Layer 7 of a small transformer language model trained on English Wikipedia (12 layers, counted from 0, width 128). Numbers have three digits each and are written without spaces.
A neuron adds its activation times its output weights to the MLP's output. To switch it off is to set its activation to zero at one token and run the rest of the model.
A neuron's activation on a vector x is GELU(weights . x + bias), where the dot is the dot product.

Input weights of the MLP neurons that the questions are about. A number n stands for (n - 500) times 0.00048.
n20 (bias -0.029): 641267455436508598627344020464402464275362509445666574483552389611573284538409442674525329644416429452509518435797640172477407591367561490558630284515542258628461278552660297450490693302430518383350554508793301350644541424564369683610558459562338411580577316513657309356525442551468561615453397388453560512418477630615719435694525515244707754415438726402378474338462539637469574620277
n43 (bias -0.068): 495692445452257355574595571616451755338517463467287434569564431618371394402525472642400503620578711284295399617612418562217585552522468539472655552308556290389410508619570209531482390543521508476620632561693658385411420754617458324661535468603433590682632454623563532273354542641488409373441357454113585658482532410793430471523524375578307348459576375490601623433549732580551838460251
n71 (bias -0.028): 575553480336381398519422767248494585575725447497561371380580513469386494580417708324612588453688580621637443451482262408683708530544464579229601641528319498420404450457605144504713272417354292498400720404475543564240641556291431554653458823447463518451732586638530397856273490513507417601603556622551663443415538418504447497555538633603602467599424603789492629507387335425452535473378
n97 (bias -0.041): 426560404451578306462658726473436459568538565362295661783377402401355411440322484708424397568510267515390607754448275469577505708467261406626576331483658430678962696414386641499441737441548541551723680476531517399203358503573260417456632583605676677589422189456399545438667347450532515435525705394172418417558489335569582455600485417648511352618711466436577454568518453589422394438581
n108 (bias -0.078): 483564617296514503500350532727664599573262292297464826723372301370305345566464656538217421718801489648516501347838433284616299440566429603425513264613272480571579445685652449468334717319509623162705308324689762423429537401336572714472272619439471529710688624651398563339559507452785535326565787586815286455189628526553352366627442387607497548393467675522504620469550545270480272278464
n141 (bias -0.049): 668330456426424445823508415641570558321433655807301501246543473570574227580917832437566382552378662801720609590465595507263482679523595582536255463718490545348713374365553562593401682288457664650424407497455713440291458489690333409158512538661754719336334380466390342414415419732284236617105422363313483551764487585687306404659520392601453375357370657611467324651717312349314633452418
n150 (bias -0.062): 565523486319578363648611292221725595644826367592507448142413650611707596665575556523709636225552625459385225382591339477552396515348644473567293548554634710362449457466581213371718503677667558115650601225511560398622316584562509474686644684611415203459438427659451311471452295451454454075638307608327526531344509672158467703395290648614484136371553477447334440314509714602459309629404
n154 (bias -0.088): 545425652436620429247732211403449442515185553434465603411676409327493433509579468597623292404516373240445409510389684577408690680391374429258460504656521641483614419597678486572115492278604453707164445451475449248314753402691758572303602844521737566540679374491594296302410546587340454542534537595177327676540277578177580781295574862601407285512519301783558514456361455620668558447424
n159 (bias -0.056): 487521630327359665809548645779561312207378405527399429404447567595413579777742417590329387795505404197675475522490370464462622347470866333416560332762399321432489654437381385367661488593179437574501701552436601372244517331457526587479452636615284575404412547579296567470375409553591367613618355566515608743354404287481366531558581277430465174358513635545538726522504101503805639836430
n179 (bias -0.101): 530541426692565591437742581623688650475646674655587540402626540596673523587448467536509687475653525764429299334703696554568269380519556679381623611477476554351452488238611536617680423489345464723487520429520523340329368542496426489671233611380575328213323631476503384475449526624496450478648488432292679722707640566425312589560249608502303700364507538729368530487509371299593562700433
n197 (bias -0.059): 528370534562639411505310213578636860071437637233631461639516395472461408569636660622537252371411377369460410496481523693251484450343350779593532515518616431586374697650488629708326513267596494377510492576446477458560545565589536385719240318614363543411558484676321846262744443550733491635654420520497528622479649191450500467543580714445408392668532103479246655430463432403688375551297
n418 (bias -0.096): 559572601383551919844752413609583611146649477553282326672497207541633501511453446639795328525526661484773304505624620352244498346387479345310650543498197423505529590330458631524755460649520312352528553643289478592701437565787436511551415292722593387396048826501308474698587511517483693522717181265527592676550474608734436561754414759515427591488430813496519431666336516409828421485248
n435 (bias -0.097): 696242368185570648459413379504672448514476313577510675474448618488694637457563574263231489701651342809362533458270594654498314651524316380407512558670567663438519485321470484413694415489519337398484621632604330686485668495217459516644517498563384694650275668317427400471442461290486516364420443507466615467341528344520479520830515547677578407627582505433492523519641502467189478554428

Output weights of the MLP neurons that the questions are about. A number n stands for (n - 500) times 0.00046.
n20: 556585418577337404745355724729560732448624497272367383312535622561557625552367590524492751350653567649542177593429273436296587536493442590685466409508457564572605251531496548439637546199431461674632196601295340529525466428504610402335356597327829689384487573462526587562409366480508445518640578552352463599444689356737268328614578363691563502422598332462476588558469411462599405257438
n43: 531346441528755540441378400415352396549544539587746422555438484660731631246447825645651349401489401495651548454265633410439594509683235468631520403354494524331532385345120722483659421497409610601622622459562361512407460493485719745356511706571502578431355589423739392616563474495499653567600471482579472429590558596273539497473545700607433596741515594626799658491365397452616274583370
n71: 424469410653516477525436253691577615407335406296544530479237447581672412317394291494345365648402613572335643494646756486653493591402509432969472413211564617722620516613538600553343607661523570548465255595498627615498261439464394574599616253449505493679310434485600676280760236478604766344557585253351507485453469427434597669411572434439488427416614428328715535629553415616633487646498
n97: 595298654696328569613374548562550708248452456485473449385454769545467211679500433175495501547592715522738501348485715512238576332365472391632455593410449650412173383780575494505611469465614455201167337502444497719337718364512572586672509350407437492518365689597542540436614516542293440533413669690622481782469521713456521563403608554464671238407536630706263278485555460432365458616241
n108: 295583393674510300483650516271527497470487568782731410526519719312411517324338493561475597295572412431626558399490363211663377295706334382257573831277571507455479432597520876714507451492715572637690685317599300667340825414591467438565656241520624412346409329343231434696384520557520581466778471675373540678605472329857654448209590510366705310290676196375544224710329682173421607511789
n141: 676801498343619470409341500201408470663605563468338600428567472359573398581637346368622150541427620572406608486635427242315776339377504420105478462649407416696510576487345384402494351467670177286705404564318086406614596598381384637782818056581427418457432799582631524707469518609468252507644338561199590510590446477706497708373234652697513557669459448601523722808400467622525422541436
n150: 305434533289506557357619575668238557583573447618545644259348392367687456719623490492340624755491550558332524607829688886572611528477852825634535213409211755564075791486489399609621466656300722605806607576605171525582254461359209471384523469685517726397261167693436602255593418594563505443509305582743447341335242413767538656643196294515506761289190247389682713478404774646517417449489
n154: 401312449410442495660449424427407511260366375477495441734328464630758602417722767591608725573581587434552720573767345335674637345539642321767494490317520551344646776328404390452468466668339644407536446615619375584613220315509449606375300541416505538532179637598568534517322458321559821346406447628599653460392578331816493294581583497600377754331438383401508583481361694565490444182564
n159: 340719563337542648414616760340707912039373475531328362660618497579528701289345581372855239275484370378504487290397362607265190700601408665524575315691749347443373754391708638283650474573370296384677501316464487905294672510976672325587463452406366759413511460316519617241701205265426399454404432607360609293558509286618256649724535618533553468389365548213459465801260497305455481660842
n179: 469345264518273536743445606387343373523715213619477595340256462529379544621243695501536487607450531502578269562797516499609651503546525467561512629588483447737490228648537443441598714633577490477439526469414513473732398460561519597361501703605395607580542472759481581466362509311673485454334482459529604640532411484649441697539626385489577426513637497659584541597574345538298277762488
n197: 175584619605615279457611369455497560514162704578572731706318222325552534302491352427651347725468386602419698327344339625553471636581804486402545556303580339559376228590492715330347464218437522343589257369544438400744291341425676522743291514534484737424695335574445266447552391653468410554726577447510359443308226501540688590526683610606617511632891683287368547387808535398447705675654
n418: 296531377690764724491512490220427220569503310435314740889575190593583307378812274366329363557530434621912447592485489406496511437603244242292372697588399360340634286759381524389604340594244393482499555706697490763421508653646711730378414513610332495455260397451483196655594541505386613293368458447661513260412829303731571376354814482465385441557540648218584437570656505863629929422380
n435: 575726625359199462659764391368581576560674704448397589544548505536372573764584556582526537344508478609521440275712467156583459417498526354407380350399676519322668491499302616682603581376679615686424541400314516305465325657751489529635303441731519148448420381739355373399668413411576540505453357346752672450318510545573437662605428371625627592338321520445465599621348608473470421411500

Each question names a token from some text and the token that comes next. It shows the vector x that enters the MLP there. A number n stands for (n - 500) times 0.016.

Then comes g, the gradient of the next token's log-probability with respect to the MLP's output, scaled to length 1. A neuron's effect is roughly proportional to its activation times (output weights . g). A number n stands for (n - 500) times 0.00069.

".", then " No"
x: 586333481593583563519355378557588537637505435465636418483417551701472734470419429467609297482436414527424426413411557468372411475317571481605534593491490404783264612457591611353335473637427619331654278676563415541679550394488603473457602568506541590418534471514492497539742453559379485434694536667555397533480629432375472542353233340535417510288645588429496457500550502476507648539450
g: 455479357667637474570705490307516409602508644398497535399619427426488548309371294462466485453543548440407470551578679511356714616479592588737388445567483553604366610441347308297705688360473522374643620303507605503380463712527511553724403593342857512336635464393494310588766643374307187300217534380365356558503459544663574612602520368648708685385449459366625636751577416477373481322499
Which neuron, switched off, lowers the next token's probability most? n150

"ol", then "ent"
x: 626646401542421433322561533425324248339586652559492473524504508387571712431555564383478504499446643577378444748446314481425495346298566411578340683541423402661494487181362538397414560577543567358576449631569560464453547401496336599505593314441574552583636376597581620598468591538500496663323436570484329584673428617556526550405547658484440522470539772406530465417616506596349543571403
g: 594616502451467529598482540371429454604511510489338600501717535473301426463379507408631536474639422446627412526465308485355568379394603646368400547820551526611381314535440441506447478476341718517435586421654252597249363346214492693568562657499606441497688815673347415519282581478486428164414265323365374446387553533585450409837493610772465560421599693500507543752578517868498550432568
Which neuron, switched off, lowers the next token's probability most? n141

".\n\n", then "T"
x: 568323512629613554496339332603598593615478486444602418532439538700499679501477405491622325504463424570449434418369592496389396480296556488601515593473469446803282630464605610343305451597479671339608285703534373521617496419494638446501584602490587560423603477502475503555712454566379463447647478615522405543456678395346511553321245296550381474341612551402534484480560464458531575601480
g: 432524422536477394418538583183375325399383626443680440550495571466310534179395327267428519793726342499456633436601719636632530477473708628468383376775695519578249428618358521430451549661281675199515580556592673374292368437392436511567511226597578367327681677422646760533459652477525549348469450731550521345595463571314675507571487418523460679488513571498553578596506600628393551420425
Which neuron, switched off, lowers the next token's probability most? n197

"ild", then " pro"
x: 405483524625495536454512703510660364409518568623565479346574559633543542518325561382638479526410326534343499554540500594551460411415594341538430740466550492641367420223296442388690432380380436640666390558528644600591494540314503514464375365676469449649482407524728512667459590458603518609387505445527401578462596421517544385299433203487551449385614524292615478502588519337677677532551
g: 618450410591627538502743452681632432505602507426442521523475522722476527630542656515561429486161474351356398413464404750673353639726542648515651484671587712223314499538741674408383608439329461544378469506608726576614407527403287513496513402487495658582570313343434546416548430230497428355391692407383227670572588596405374415468505517387179469642493759323412808593486489605413328389386
Which two neurons, each switched off alone, lower its probability most, in order? n159, n141

"ill", then "on"
x: 545552630536572488177439579533439362450444514541422541650444543617465414446336558339634383520622609569495598462455333554268467459422488620385652664408595452511528573532576301556560719663514588433678448693688568615621379478375393612310520374310360530661638321535440487525439531545269356516460479615637346481678380452649497690492396391527601488425451575331498345535577431504440596482445
g: 577665431827516480333687450531291650469357471634526456575496264648450662319323653595568274434399244637641297449409523460746378372686503517479508618272585610613549454520366620472491680385267392520361573426623416401324432473361479520620397541435296574666788586717525350521687591529663376384529698651617724554642391398528512506512330390485534611341536395515220415624458566545236670417541
Which two neurons, each switched off alone, lower its probability most, in order? n108, n43

"ne", then " mon"
x: 360628388709492406353500444478392369485526586546418549523413529612550581620193505489670437624590376604449487618556566675383528443550731476546293885448511500666544551334312508269493456475290455403602402570429710552355556407300615366607353427590568410486451417407535468519573490464574369687492563540626335410520562693607396582571457442434427538520562482550711583529405400429524532450417
g: 558451550334583331533485174764808567359362379508683650732406440393646552623576408548386521566461600376479431588587334556667520599674194325539366584570369594395522386372340565281587437410598498845575486504569435447314602459569568440585599600287613588607422374741557451395714671715494173587424558335513343315503512449592526613410516452318421545509442482434635700500577596625300485470232
Which neuron, switched off, raises the next token's probability most? n179

"ran", then "n"
x: 260634561565418716307507575324506448494502467514643471564516469632494457512234565336563516505499574388501841598359441676323781469424472588479303799476610532574484493418369343430315344444396552538632390560560627407566620489405317497552525466371373597611698492467558425439488535438298352541485591404544468562578572602381436732453561464459554409508602596390580451483411590509543527513443
g: 687349313447576517318567374472658766278555622729584315560580477303599276552566747279466652384587552373626340515546362449486673482428667603705433628589523630578289420486347402552433300377686687618589393630390298555337427510501491332452267518461649417449491527548618423501271903610466475545598592566677331374628499549661619496617443297436706525303377461461553706389503518578408340373429
Which neuron, switched off, lowers the next token's probability most? n154

" through", then "out"
x: 546411570650486645453398507625513548583517386538648434540483520552423581431224444572557379612454339455483395371302463593460416594381488624642493660521569412578306561576571589263249480603343507423499304698592555609664605322507609540431690591509623615426548456480505473571527433538285391441576592483614350589372618488534542554271302268632437590338621445366594448483642495454567592553455
g: 423455310535602572474324599826501257576527433361612234425615591607276418568783406446403572420711584364507682499532453580611560578554522568412484517604676613493558412616619398487321535747802502619522628553449177516563485340514201498618537530481502455272329648320571697459354598557433400438263504496715592419605324547363837520340378490404746415286622478393392482376494619476503574481356
Which neuron, switched off, lowers the next token's probability most? n159

"cc", then "as"
x: 602509686325582398384477716495438454314515519372552497656619513589569731511256551259378354493575419465555585376381287709594354343438784514621304511450456433492514561449531547391345431538548548677655484725525498644512573258574471521441502428491559537555508398448464565537453624460409382529564565548486443463491584562665495543536346318574543434406456430370749412555681472534429605444336
g: 514762284427288683533586260523623390195512387319725390117475314537711560402576632613348505381558531574382450461403551621691506357280663645447415568475585854554379586480358317419354575472465651453536613511437608473299526490433306586546386669332518329381700386568378688512489494444660634400604514394550480371669588438611502665452430479762633673454616563379276519531592581707560499479443
Which neuron, switched off, lowers the next token's probability most? n435

"0", then " m"
x: 409561640544433552362560526404406468490540486507699553526530455369553627501085599488680334390569600403432658546487500557476380554463347470542437611299521384783418445416378378480332474460340664663501314548698638643496522525476519499415524489543446411631641560393488493608650514414453504539552456577598376566413715745657271435427339475612686519499460654312470486602523308439502523475405
g: 725556379416487506493231700752390524465408338387595646355552698271674611800673538500549604555621400523235772527618394643488647637518383443608535433626487592465553534573441271453355575515511547571525701623445467239399547274495606489378508426465546665461225415494555767433512329456344437293301361809482485614378641550489372348266635633422339362453698530623321588442601460470453461409609
Which neuron, switched off, lowers the next token's probability most? n20

" A", then "b"
x: 496444398710480354452353574484540546643481420675631474509531523633513708443149435323667521787442613467431638636635599698532503482325652574437466548450531496547327352274420579409362422340207420570490459463372443473509478652409354549548481501517542541477463532487541602733590622394552440636448579635549443514472382532460465624463493393421286673569507591475579498431498390302588515325623
g: 308339384503346540309772276609418432421451442623532505616428380626253516366521474389698670711339404624430595710413589437596497676426540709457633330293323512433290562449393435617492547665422500496596451581510474502644529564684499463525255725433488522882431540560601528385207184477500302530530541368653701669257426650446482398601673354477745668510533399505453618432583559500510488682327
Which neuron, switched off, lowers the next token's probability most? n179

"ou", then "pe"
x: 404426619422436505285471532357375374554539563472468531547425306484362680404190603316565710598489537408397596580495713542447447353333598508655565700247551629765499356455468555513440574435508434439563408635637725509577580635592373550383614274378379603411593444507671529470428608527428427676408541498680459496535636533408510470328385463499569517470475629427435667582355388345575511562606
g: 485613627234368508512634337514509513458241521670560681551333692510469684617659734506398723526629491548624386626344623418524485506378492199426429593647264533460578691419612341402535392629328654493277535369385404541381689576626323248401497588611433549709525391416712743624351463539287510404370454372512622579300475426490550376578453755262519651652461458641473654514187504611636379476419
Which two neurons, each switched off alone, lower its probability most, in order? n197, n71

"0", then ":"
x: 458675576567469550315513555543429613536504410536708437670542519442684638485156569552672399496617603418319587535485398446448451620512465417498402655310462356710398476337406319443443499543104671459403277537500669652598322630648534439522407496603515405559643559432447491609561481357409498612526406512510309568494611684575442528450351442633594574501489601364593383473554368483615530416459
g: 546856596470574219493300663647576611607441545550541528399287477796323242162409574475464440699335393607852508477542558389498599428371408650362347678582571426789581535275465526611451610364320522475470433547578541546401537274565469450567429429432457610681541434477522646589539533652437367525401537594562547400757604248590690577438285467614513354446305706430633499432442394355279597584432
Which neuron, switched off, lowers the next token's probability most? n418

" but", then " dist"
x: 288414445440588616582529449541516524572537279532600553488280605651407708590199531377610362417457505554369468487445538375437432600274605613562514614409604449678370655440488465371404520476284562265500344690537598524570606388395481517425618483455576657541590441502610522530620516529319309394623570502756471499426667418650438501350330487434605652363636439612573470608554520444410619371493
g: 602606452474286426551572546516436628552454484536389443551322543379557546539503725852580703655512580486394458554429525425674476510476514465616388527405548392156306411361197453563385424642406597582499639516679719404647453483539441585434607321395713428391270609644498483402126625530245592669479665610486188647462431270580502477548623560338473561555452298504393292661495815407451584683677
Which neuron, switched off, lowers the next token's probability most? n108

" he", then " w"
x: 482423516587473645510440482469539423589625289645542549397376517741560686459164408371577369397553554518333450398546502453460599559323625577430337723511599511767210722445422571365332435482446319361531386529476576571491650463588589564334556285492453612514500535411576592581577573604363491584574560485510437424542578377748525561436369351538579615479628527400578534625366410464601436416393
g: 462506498644590360572698338710344623688420445279468618467541437435385442692664606466505642718406685428546476445431585494157437594595549490655572503493718386685233615435535332134632476558421323262320649316485690555619547547559564305400334533403412604469555436621438462595725358456588520482319581272306362618484378464551448428361387642427740652562503523708326702507308424532638530665552
Which neuron, switched off, raises the next token's probability most? n418

" its", then " pop"
x: 520465411565454576445540410422548361567455440538560594356489631469646596525364438320622508543312467461411300415524481768438503610463519520561367796491378462630178608494500660410316385538280445357672309723583380611538573467533700526534577389522553636533561445291514613616426462489522326493469618561457372490399547597597578605457376326566388671432656471370674534588592492527461357516492
g: 625561611420386191603515686439771724446246440366490497562536590369645269684783432705330608513383386417435521438730751469647349444654479405274460425268445610502420621416194483682335500367568602647610401396382453362696351655347589469622686513498700590524480542491462510348421292580677569608591443367365474575565435374527384502571512475532508276604349326553492484756454735464421625498571
Which neuron, switched off, lowers the next token's probability most? n435

"us", then "a"
x: 388518565669506475416363541496418426577580534629446505557460683483391682550409542306575429586505507343613517357511532615356485368381806562534346624561553612706672398366403463457345495458343462788405453498541374502527568389677339703565514678452522506528373238708481652546509520418571604579470421642508473346455517356611506599412367575505447716528463276475479420504443582382485469369449
g: 536448367364670542400443502592657423355614574423351413462595420393360259556386633550337383488261468473382622373565430517355690405376364403627542606769357310302510551477474308569469297607797327405794376586604539697389483472492532392648681582421795425649563328428663607753721406521434462556620525523321325416612571685516507476323549486548775515694650288464422583464751417600493549548300
Which neuron, switched off, raises the next token's probability most? n154

"ark", then " d"
x: 252447428463363626412425482503539445409709508653401584483537619481499496444428410517532360610403369468390544625358381677407285519369398470470442687488650497739325410399522533388429649317388539397372456652574538464571465535490394635624474534528592713527536337539685402599405515502446598518359579713569252657519622530497598619307532359593562647355644465419623468493414582510544633585456
g: 435500581451786341524551375399571549534367573793593628310413570558484670624341598511588256525451515415446437371356310699448477604585565561608189579542506388375553614366514492145588611390190630487720498453471769491411625376736588502488509196467595576402654238486681554333584454475496461459657362638547455498290618421494573394359635552701267724436524677468335479681373522583449507391630
Which neuron, switched off, raises the next token's probability most? n97

"oun", then "ces"
x: 510511460387508560447349320325440499595544431460466474690489428485472568489186470254582525538499626503302671668392525595499498298354584670692507635370406497708648502553328519417418688384317467455554429763534522603490400500693390566420710504410580563545519581464513486422482490499349410627601534622517456581449498529534435650199412366677530415387628469478511340496617564371476506698549
g: 343652334579419592475437560404510445308839525356374475574686349539495646553601380585272164451475670476412561552373582206642529394706550465547702544325698515363346217628426669631512427663735359513499372440560523486684524615053597620511404619453638382366404526595469673556609399463409506448645452265464509575557477614354480548363379392363523603658563608673522448358502601428470703716446
Which two neurons, each switched off alone, lower its probability most, in order? n97, n150

" J", then "os"
x: 424375413617553705398448599487401316705506312560555519484584277466537625450162369241532388544565529386494644445453500594509492323404585612516413507470463422629259408359603487476468447448555539486580357442516503424487289658401399564553592442694565619494670431473547376762626595420587462431518691704699459435560595432475556750459409389636421626566495487464540536530485397535328607444554
g: 598626748470663728516516519402416452320333728589771589466487515218436365401381524673350356713579636466258362442594471506667572386488612321539510396441688260262695342522539338626586450742576648408497446433584350689593656668242388828545349352420549580390542486397604406578656352568424458536545618423540571294424559674487435511421578708389335510346401558496579286689420451528456602319480
Which two neurons, each switched off alone, lower its probability most, in order? n71, n108